Layer 6 of a small transformer language model trained on English Wikipedia (13 layers, counted from 0, width 128).
Take only the direct path to the model's output, skipping the later layers: a vector added to the residual stream pushes a token's score in proportion to its dot product with that token's output vector.

Output vectors of the tokens that the questions are about. A number n stands for n times 0.0031.
"ique": -70 202 69 150 -261 81 -137 34 67 -47 -130 220 308 -268 -5 183 -147 -118 -254 -194 -24 89 174 110 17 -86 -136 -230 -131 42 82 -130 207 -47 -138 5 322 127 -95 93 119 -9 -141 -111 -321 -79 171 121 -31 -62 230 -29 -40 80 112 -65 263 -80 192 -161 74 -177 8 168 272 70 34 76 106 43 -81 309 -366 207 -210 66 -247 -4 -13 180 -280 -166 -164 106 50 -56 118 -88 -56 -18 89 -9 61 77 -13 -171 -34 -258 -18 53 -68 -146 47 199 333 -53 -263 -83 13 108 -143 -99 83 17 61 144 85 33 -28 275 30 325 309 -88 -62 -119 59 -84
"ges": 110 149 339 -142 67 -154 130 -109 -64 30 -269 -152 93 -12 117 78 17 136 -14 220 136 38 -55 76 185 52 -18 -234 -49 62 -89 -141 49 -99 -32 -71 167 80 -8 -21 -120 -184 117 -240 49 79 78 -41 -127 -4 127 -130 184 105 -64 9 161 -83 172 -166 -120 -79 49 -28 -44 219 -118 -183 -12 166 -108 163 9 28 31 145 -75 -44 86 201 166 -34 49 -5 334 97 -147 132 -108 -6 -30 -50 231 -85 8 -142 -34 -299 157 61 77 -162 114 301 101 -337 -101 35 -128 -266 -163 -169 314 70 138 43 143 44 -91 113 31 78 -43 95 -12 -253 -42 -141
"ce": 177 128 60 -187 178 -90 -34 -161 93 -40 -216 -51 0 -13 -119 314 53 45 -91 -8 -14 83 98 -12 -87 -180 -97 -137 -135 52 -33 -131 73 -48 -168 -211 -31 297 -133 244 -45 -9 128 -230 9 130 -86 -114 -224 33 303 -234 -84 153 -19 71 222 -146 -14 -205 96 92 -170 -231 -147 -28 -76 -321 -22 81 -53 171 49 0 87 -66 196 49 229 136 -329 88 -59 19 17 -154 8 -229 -258 9 -40 326 194 -25 -104 -191 -74 -191 -41 -39 -187 62 -141 -62 -31 12 -27 12 75 10 215 -63 -13 -20 15 -112 89 283 26 -13 28 -228 362 191 0 -158 -111 -10
" appearance": 51 40 -36 136 -110 -183 131 -168 -41 99 154 21 260 -72 105 88 -60 3 247 -4 237 18 -232 -191 -4 -172 28 -195 88 177 -51 -128 77 -42 -97 27 117 -4 -75 -66 215 -34 139 -254 -99 -201 150 248 -22 35 -130 59 -19 165 53 117 13 161 104 -148 66 -171 148 -102 141 -12 32 -71 11 -165 -87 -30 -353 4 118 116 -104 88 -7 287 -133 -191 -66 63 53 -87 -155 67 25 -9 117 -20 86 41 -126 -61 59 -11 -99 82 79 -114 270 67 226 188 -239 -73 -32 -90 12 105 -42 -40 -20 -73 -104 -65 231 54 -185 -58 173 -7 78 -141 -116 -154
"earch": -93 165 234 4 -93 -239 152 0 130 141 -369 -17 -152 -148 -127 -20 -93 -94 128 -318 -21 152 -241 -275 -133 93 -14 -198 71 248 -110 29 105 -249 -270 12 -53 66 196 138 -33 -76 229 73 -212 108 -38 -71 -58 131 227 7 -86 -27 49 62 18 -70 -6 -47 -114 -237 -48 0 200 -88 90 25 -52 87 21 342 79 27 150 11 -51 139 70 35 -215 -22 -48 -84 76 -113 137 -88 -53 -9 45 -82 -37 59 -233 -125 -66 -59 39 -123 8 27 107 50 226 39 91 -38 -85 38 59 90 65 182 -50 171 377 58 215 37 -65 27 68 -135 82 -120 -108 -51
"rup": -153 267 247 108 -241 113 150 249 245 164 -27 -159 -12 -12 81 67 -79 -121 113 -236 44 15 -289 -143 27 -118 64 40 -54 -88 83 55 46 58 -73 -136 -259 133 -74 30 103 8 114 13 189 27 20 151 -197 0 245 26 -106 -17 -98 -174 173 -133 77 -255 67 246 165 198 187 -9 -136 -242 50 -110 -161 -60 -13 -212 9 4 -118 11 240 163 -173 -120 0 137 120 26 -42 179 -141 -2 85 51 21 -45 -32 -170 -14 -16 136 269 214 -60 21 65 102 -246 19 -95 -31 -88 174 12 -8 295 -67 105 191 -4 -96 -81 -229 -43 70 257 60 -133 -15 5
"areer": 114 287 -46 232 -24 -143 52 163 164 87 -54 -150 -153 -112 15 -25 16 -83 203 -371 273 -32 -121 -55 36 31 75 47 -186 219 -237 -55 178 -64 72 10 -155 334 51 169 266 -289 196 -20 -265 -111 141 222 47 -20 247 -227 -19 69 -69 -11 171 248 -20 -62 -259 -65 471 -102 14 -182 256 81 -428 23 -17 228 -347 -33 -110 -248 4 -74 -99 0 -333 -210 -32 130 152 -159 41 72 28 -18 36 298 10 -97 -90 -183 -24 -63 -14 -114 -112 -208 -40 -173 -45 -138 49 -70 -27 -31 128 -5 248 70 -39 -90 317 359 -168 300 80 -60 171 52 -62 -64 -50 -23
"ent": 6 154 33 196 31 100 283 59 35 155 -62 -70 236 60 -99 82 71 -135 71 40 210 -178 166 -86 -128 101 23 52 -89 7 7 87 0 -146 -174 -102 244 -96 -44 -25 -101 -53 -130 50 8 -211 -55 -12 162 -15 225 87 -73 -92 206 -63 -104 -167 -34 122 -58 -142 -36 -106 -73 121 -80 67 190 121 28 217 230 -137 133 153 46 -126 -98 -62 -94 43 39 -200 114 69 3 121 151 4 -60 -117 -124 -39 -14 -120 15 141 10 0 -21 -34 165 -22 -153 -169 -114 -31 128 -11 -156 7 -18 101 143 -90 -172 77 -7 182 -108 64 -34 258 -128 -149 -66 140
"ple": -171 208 163 -37 -152 -27 -67 85 192 -132 -260 -245 -8 -160 52 259 116 0 150 -192 -195 208 -170 0 -235 -53 -196 -168 -67 -43 -48 -56 38 -169 33 96 -22 -263 -80 129 65 -225 277 137 -133 -114 -93 239 -86 -68 132 -96 -96 -7 37 -205 -5 129 14 -279 207 4 86 -4 -70 338 55 106 -106 -96 -52 193 26 -98 -81 -53 66 38 -27 19 -218 -130 12 23 -42 11 16 62 -164 -6 -43 -52 205 -84 53 -245 -7 201 171 18 302 8 -35 277 -39 -214 -39 -191 -66 123 275 -79 137 56 298 -4 -60 -150 9 164 37 52 -85 -160 -119 -110 -255 0
"oot": 133 139 41 69 86 -85 91 138 -28 162 -105 23 57 67 131 11 -132 32 -21 -198 -15 -98 -236 89 88 48 54 -123 -108 -97 44 -195 200 -89 -14 102 -76 11 -73 61 13 -110 -20 -129 -88 61 -166 -211 -154 18 99 -26 -97 224 -143 183 -108 -52 -34 26 108 51 65 -63 59 333 7 96 -39 234 -69 200 -155 72 106 -10 -146 -85 -137 116 -186 7 42 195 -42 -159 173 127 -30 -11 0 -84 -116 126 -182 -142 52 4 10 138 -21 -106 -164 4 40 89 -103 58 153 -219 115 163 172 -94 -44 105 240 80 93 -54 -188 -81 101 -21 -21 25 72 -4
"ville": 74 195 38 52 -90 -112 25 15 39 -26 51 4 -51 224 165 147 77 -38 25 108 -138 112 65 -86 10 97 52 -166 -182 181 -41 102 65 40 -164 -359 -171 -26 -97 -123 139 -260 233 -7 -201 139 -62 102 -35 20 119 -198 -143 -151 -50 -94 161 -43 109 -93 -25 -142 122 -78 -122 -98 263 -82 72 24 154 182 -134 72 11 -27 -78 44 203 20 -51 133 0 0 28 -88 56 89 141 0 -30 -151 194 35 128 -207 -143 92 69 62 131 -69 129 -4 62 -180 49 178 86 -36 45 -49 97 30 -19 -3 -51 -129 130 58 124 68 302 41 28 -75 73 -156
"ica": 228 221 214 72 -98 -65 35 23 -92 -93 -218 -47 178 -70 -60 196 -136 3 -115 -185 38 29 138 4 -22 172 35 -15 80 48 0 -135 177 76 -53 -192 267 -8 0 139 46 -94 -161 -110 -127 118 52 47 -83 61 -67 231 -77 -153 123 30 128 -43 129 -116 44 -219 -69 -4 88 26 7 130 106 -147 -262 255 -122 83 -150 198 79 -156 39 107 0 -80 -93 189 199 -196 141 108 107 -8 40 -32 -12 12 246 -83 48 -189 -143 42 -139 68 -44 77 296 148 -110 112 -90 -135 -147 19 107 -55 73 184 222 42 -67 163 173 211 289 15 144 51 -14 50

Each question shows what one neuron of this layer's MLP adds at an activation of 1. A number n stands for n times 0.0012.

n30: -86 51 -37 188 -2 -35 -87 -224 -167 36 105 109 -59 -4 206 -97 -84 175 153 17 -50 -47 -90 -15 64 -48 -25 -74 -130 174 16 20 21 18 -160 -155 -119 71 -144 11 -18 -73 -143 -169 -8 93 81 -91 -165 86 34 39 66 -33 -45 149 70 -183 117 163 -275 122 153 -230 240 13 -39 14 -52 -134 -159 209 -125 -73 -27 -65 -125 58 22 16 -18 -110 -69 -81 22 -57 -71 54 -160 -54 -8 66 -105 -45 102 -246 -10 150 105 -78 -24 227 51 -129 -164 -20 276 -64 16 50 -109 27 78 52 107 -66 167 -67 103 74 106 -4 -51 -62 -3 27 -19 48
Which of these tokens does it push down most? "ple"

n117: 73 -2 82 203 34 277 125 -144 23 69 10 -39 -164 -99 -36 23 -102 -20 112 -54 -205 49 -122 48 -10 76 166 -28 74 152 153 -93 67 22 12 -5 129 -134 222 -187 -161 212 -27 -60 75 4 -40 -34 -186 -216 54 -83 116 -80 -11 -83 -158 102 -5 -3 66 -42 -27 -197 199 -72 -10 -20 -92 -254 41 58 -19 -48 249 130 7 -28 -23 -256 125 54 15 -31 -50 139 -110 130 -77 102 -142 13 -9 -4 -5 -63 29 -88 -47 91 77 9 14 -111 31 25 107 54 56 -2 1 91 73 -57 -126 27 -91 166 89 -31 11 -24 -130 15 -209 63 9 -22
Which two tokens does it push up most, strongest first? "ent", "earch"

n11: 84 26 31 41 -6 -70 -37 -236 -182 25 -148 105 8 -74 62 -41 22 -12 -43 6 -119 -97 -61 216 -35 -46 121 44 -155 74 147 148 -15 -30 -66 -46 2 -8 -86 71 -67 -120 16 -127 91 -36 -50 113 -63 128 -33 -33 65 -184 47 -8 50 156 -59 -59 18 -59 29 103 -41 29 -43 194 118 -92 -103 115 -43 -97 151 330 -53 -92 7 15 -130 -30 82 -82 48 24 -45 94 -97 96 76 132 -157 151 94 197 -210 101 94 -141 100 73 -38 -30 -133 -86 25 -2 -119 96 -9 23 38 -114 13 129 52 11 -262 -89 -21 15 81 8 71 -66 107 134
Which of these tokens does it push up most? "ica"

n95: 101 18 -119 194 -44 59 -62 -46 106 -20 -54 83 -1 81 63 -20 -113 6 -85 -204 35 37 22 155 34 -17 -27 89 -78 116 50 81 -34 76 31 -73 -2 -101 -95 85 150 -181 164 51 22 249 -172 107 49 -180 -192 141 -95 129 -206 33 -18 5 -100 2 -212 74 149 87 2 197 107 36 -120 1 0 57 -97 -61 -77 -40 54 -8 12 -35 -70 -86 -27 -147 -150 -97 122 -1 -76 92 74 220 -104 112 -100 59 -92 -13 158 165 -102 79 189 135 79 21 -31 66 -30 89 -81 -206 -22 65 70 -1 49 51 -167 320 -43 53 37 -134 9 -193 -122 -124
Which three tokens does it push up most, strongest first? "areer", "ique", "ple"

n45: 1 74 10 115 -123 149 80 4 -76 -74 145 -35 93 -37 148 -38 51 -40 -228 -93 -39 197 81 -124 -58 35 235 37 -104 46 -54 161 77 -59 10 -188 -71 -14 33 -176 -91 -11 -208 -156 -49 -137 1 -99 4 -108 35 84 -218 24 78 7 -33 58 -143 128 -44 -110 -25 5 147 1 -85 37 -18 13 177 -16 142 34 -203 63 -12 -116 -3 -69 -12 -35 -29 119 -148 220 126 -20 -217 -239 -78 -91 59 175 -218 -204 7 39 -25 57 143 -27 -178 -117 84 97 -58 -40 -3 123 -28 -16 28 101 -44 120 58 -57 43 11 -98 -169 158 71 -191 -137 -68 -292
Which of these tokens does it push up most? "ique"

n25: -53 -481 1 -109 50 199 31 260 256 -94 185 -57 -20 47 30 32 185 19 19 50 5 35 98 -28 -66 68 -45 -89 30 56 -105 -66 -236 13 -29 153 145 -71 -48 49 56 100 -120 79 -179 -79 165 -174 -9 59 121 -167 35 -35 111 21 -13 -16 -135 213 12 -50 -184 -143 97 -35 102 -70 -89 39 -98 72 -36 52 59 -32 222 218 42 36 60 -40 -14 18 69 2 0 -150 -201 122 -353 -29 16 -79 23 -11 42 -133 66 145 -118 130 -36 -64 4 91 -136 7 -58 -189 -41 38 -52 -74 173 -100 -33 166 -162 -159 -48 -69 5 -63 -88 -207 -349 -29
Which of these tokens does it push up most? "ce"

n69: -50 266 -128 -11 1 -81 193 -101 24 -7 -36 -96 90 -139 -89 -147 -114 -101 -121 -80 -147 -2 16 -73 44 126 -54 10 -181 34 43 -217 -21 167 -147 -189 39 25 -91 -60 -162 -49 31 -58 158 -223 -28 -19 88 -141 -97 145 -85 -17 71 68 -67 34 216 82 245 25 217 -135 82 -24 -21 -104 -144 -97 -135 49 -92 -189 144 154 159 -140 76 29 -22 69 -7 -59 -180 95 -129 323 10 -52 -1 85 115 106 -88 -171 33 191 -138 -111 -96 -44 163 -43 -61 73 -34 170 -42 -180 115 31 160 -119 -114 29 -57 -31 -14 -98 72 163 -48 10 -93 17 -103 25
Which three tokens does it push up most, strongest first? " appearance", "ent", "ica"

n133: -127 24 41 -178 82 140 -150 1 25 -198 -166 124 27 -107 24 134 194 207 -42 -1 -181 22 111 42 290 168 -32 77 -88 -10 25 92 -101 -68 -157 -84 -157 34 115 94 -161 -4 158 -38 -111 -22 -57 92 -40 -250 94 -96 -204 5 13 -25 -3 -5 52 17 131 120 72 140 30 155 -81 94 -236 42 -113 116 43 99 -73 -116 -8 180 17 192 -29 -30 45 -158 72 -15 -80 38 87 171 -147 -55 -26 -117 -1 -225 -107 -85 131 14 92 47 -70 -121 -47 -173 99 -59 -53 190 9 74 42 -148 176 118 -26 -149 279 -109 64 137 -37 -1 -74 -59 -74 32
Which of these tokens does it push up most? "ple"

n59: 148 -95 -232 11 -56 56 -120 192 -25 -88 36 -10 -93 0 56 180 70 -52 -144 -46 122 42 152 128 10 -103 70 17 -152 43 -64 18 122 -12 -74 172 18 -100 76 1 45 24 6 -132 50 -195 197 -46 174 -151 -174 -106 -36 -49 143 39 -19 3 -194 -133 -24 -124 -64 79 146 -155 -92 -87 -42 -175 53 -128 171 94 47 -81 157 63 16 23 -130 119 179 90 111 233 7 29 165 -34 -137 -32 -52 -101 -61 -47 63 67 -94 -36 -86 -158 63 82 15 48 -19 4 5 20 -16 10 -111 -221 -46 -38 -243 -30 -157 158 -57 -12 110 101 14 -130 109 83
Which of these tokens does it push down most? "earch"

n188: 211 -121 -10 76 -47 -203 -23 -91 41 36 4 45 -41 178 2 -43 -43 124 -70 90 -37 79 -29 57 212 -78 52 -126 68 -7 -17 203 -14 125 12 -112 -129 6 29 28 69 230 230 162 -50 78 -15 62 -8 -34 -70 -24 78 -6 -78 103 50 82 -39 28 204 -2 71 -19 -279 -162 57 63 114 -26 202 7 -38 -207 -137 -12 -59 167 120 -80 -74 -143 -118 35 -46 148 29 -151 -16 134 114 52 66 -29 -135 -61 -20 119 47 57 45 -89 42 93 145 136 114 -5 85 18 59 -16 5 -22 -128 -27 -161 -256 -3 -73 -2 19 1 -42 -93 -70 125 100
Which two tokens does it push up most, strongest first? "ville", " appearance"

n36: -36 131 116 -98 -90 -184 -106 15 23 56 -221 -20 -31 15 -65 -85 44 -114 35 -98 -162 -30 36 65 -109 11 205 202 49 54 -2 -8 -175 -14 103 -57 -99 13 151 150 45 -60 142 97 184 91 -3 -88 -87 62 -29 -144 181 84 87 -91 -88 35 154 -22 -28 -20 14 136 -56 -57 -90 72 -125 -118 12 -10 23 -160 106 -53 -111 54 110 -113 47 134 -143 -9 -7 58 -74 72 109 -86 136 31 125 1 130 80 -224 47 55 74 68 129 60 -80 66 -11 45 -42 45 -11 -65 84 96 67 36 45 -90 -6 161 -169 -174 -151 -20 -149 -54 113 -22 -27
Which of these tokens does it push down most? "ique"

n2: 100 -129 -25 51 40 -96 110 -317 -87 -76 -64 104 -52 -107 -118 -187 -29 -67 97 -22 -55 -72 -149 86 143 104 74 93 78 5 -164 105 91 -70 224 104 -35 223 -29 -59 58 75 172 -47 19 67 -105 -27 48 65 151 -139 39 -54 6 -161 -139 -41 -29 250 165 38 47 32 -59 7 22 43 -185 -60 141 -78 117 -66 72 40 -63 114 -146 -18 109 -138 -93 -18 49 54 79 107 -8 267 -78 -163 -25 27 35 199 -49 76 88 50 24 37 -101 -179 -55 -17 73 29 -36 -60 -95 -87 36 10 -84 30 -108 137 114 119 -227 -101 66 3 198 -5 -100 108
Which of these tokens does it push down most? "ique"

n100: 64 29 176 -8 -176 6 -99 -77 -8 23 -89 -60 298 73 89 -63 -81 37 -192 -45 -40 -32 112 -27 -127 -38 39 79 -43 -23 -71 -49 -121 25 58 24 96 118 -86 -83 37 -138 -160 311 -10 -316 -94 -186 13 4 74 -27 -37 -10 68 -193 124 -54 32 -45 -45 12 -3 -3 50 71 -84 108 -151 211 -38 101 18 57 131 -8 99 -247 14 17 101 67 -55 154 -105 -239 -196 92 -69 50 7 65 6 -117 22 -90 45 -20 -41 -122 -52 42 -159 22 -64 -51 41 -123 -140 87 39 113 -13 20 87 139 -67 11 -163 27 197 7 132 -15 22 -126 255 -28
Which of these tokens does it push down most? " appearance"

n34: 164 -216 2 -19 0 -184 -35 129 -72 -17 -20 74 -1 153 -99 67 199 35 -163 -108 -67 60 -34 -49 -184 -50 337 4 -140 80 122 96 5 5 -61 19 72 70 -23 119 -140 -62 37 -155 -169 -96 204 -53 -149 197 164 -68 -82 -65 30 -4 25 -111 -271 37 -118 -14 -58 -65 -11 -10 -140 -150 -72 179 79 -65 129 -105 -88 -122 78 -100 -1 13 -26 133 -81 16 181 72 -104 -196 -46 49 -172 -3 -88 -126 -112 -11 11 -131 -106 -118 5 -14 -37 8 94 -23 -30 93 -19 271 8 -107 -3 11 -211 109 45 194 -90 81 92 2 167 -257 75 -190 137 5
Which three tokens does it push up most, strongest first? "ce", "earch", "areer"

n114: -18 193 -97 -46 152 33 41 34 -165 -26 137 -97 -101 -134 93 4 -31 99 36 -107 -196 -200 -52 5 -85 11 -65 -14 -11 -78 191 23 -71 80 -109 77 14 -37 46 205 64 -70 64 67 -62 -20 39 85 99 79 -52 17 259 123 -31 219 -42 50 69 191 65 24 -75 87 24 -72 133 -23 298 -8 21 -171 -13 21 -179 46 244 -10 -54 -71 92 -127 -36 11 -156 -154 13 -109 -88 148 129 -15 -26 50 100 64 -88 97 -207 -85 -66 -181 24 -198 14 -34 190 -119 -10 -21 -143 -24 90 -32 70 -21 -40 22 75 110 225 85 -19 20 -18 -53 -39 114
Which of these tokens does it push up most? "ica"

n125: 183 -11 25 -49 -283 -45 -53 157 -16 -17 53 -119 106 56 193 -11 -269 -92 60 -11 -54 -54 29 43 52 139 174 224 17 149 -293 61 41 73 67 57 72 38 73 -42 -114 -120 86 101 -110 64 -257 19 -73 76 -67 154 -51 97 25 13 -35 -30 -169 30 -19 -14 30 -196 21 -29 19 -50 -138 -63 -113 107 147 -35 130 115 25 62 182 -33 172 7 -11 124 -138 -177 -63 -105 -50 12 -34 -73 -99 -80 125 176 -117 -62 -4 100 29 -162 35 106 125 51 21 111 -3 -81 -93 -39 247 42 -286 -135 -16 7 169 102 -26 -8 27 -48 37 219 -23 -54
Which of these tokens does it push up most? "ica"

n1: -13 62 -118 65 1 -67 112 -36 -24 -18 -4 -86 -12 -78 -146 84 95 -230 65 121 0 -2 -6 -63 -84 80 -213 -280 27 13 86 30 -3 147 -181 160 -75 60 -86 10 48 -16 -141 -181 -107 -238 -119 -108 -48 121 21 174 1 69 -195 -50 5 22 133 150 134 127 92 -128 -69 -62 130 58 226 -94 -1 30 -50 102 -44 -205 -57 -38 -3 42 -150 70 -48 -24 -125 17 -19 9 128 -205 57 -83 71 22 85 9 102 208 -94 50 -57 -55 -98 -117 -84 -280 -59 44 176 -66 93 158 -41 121 -69 134 102 -124 21 69 -126 97 159 80 59 147 100 86
Which of these tokens does it push down most? "ges"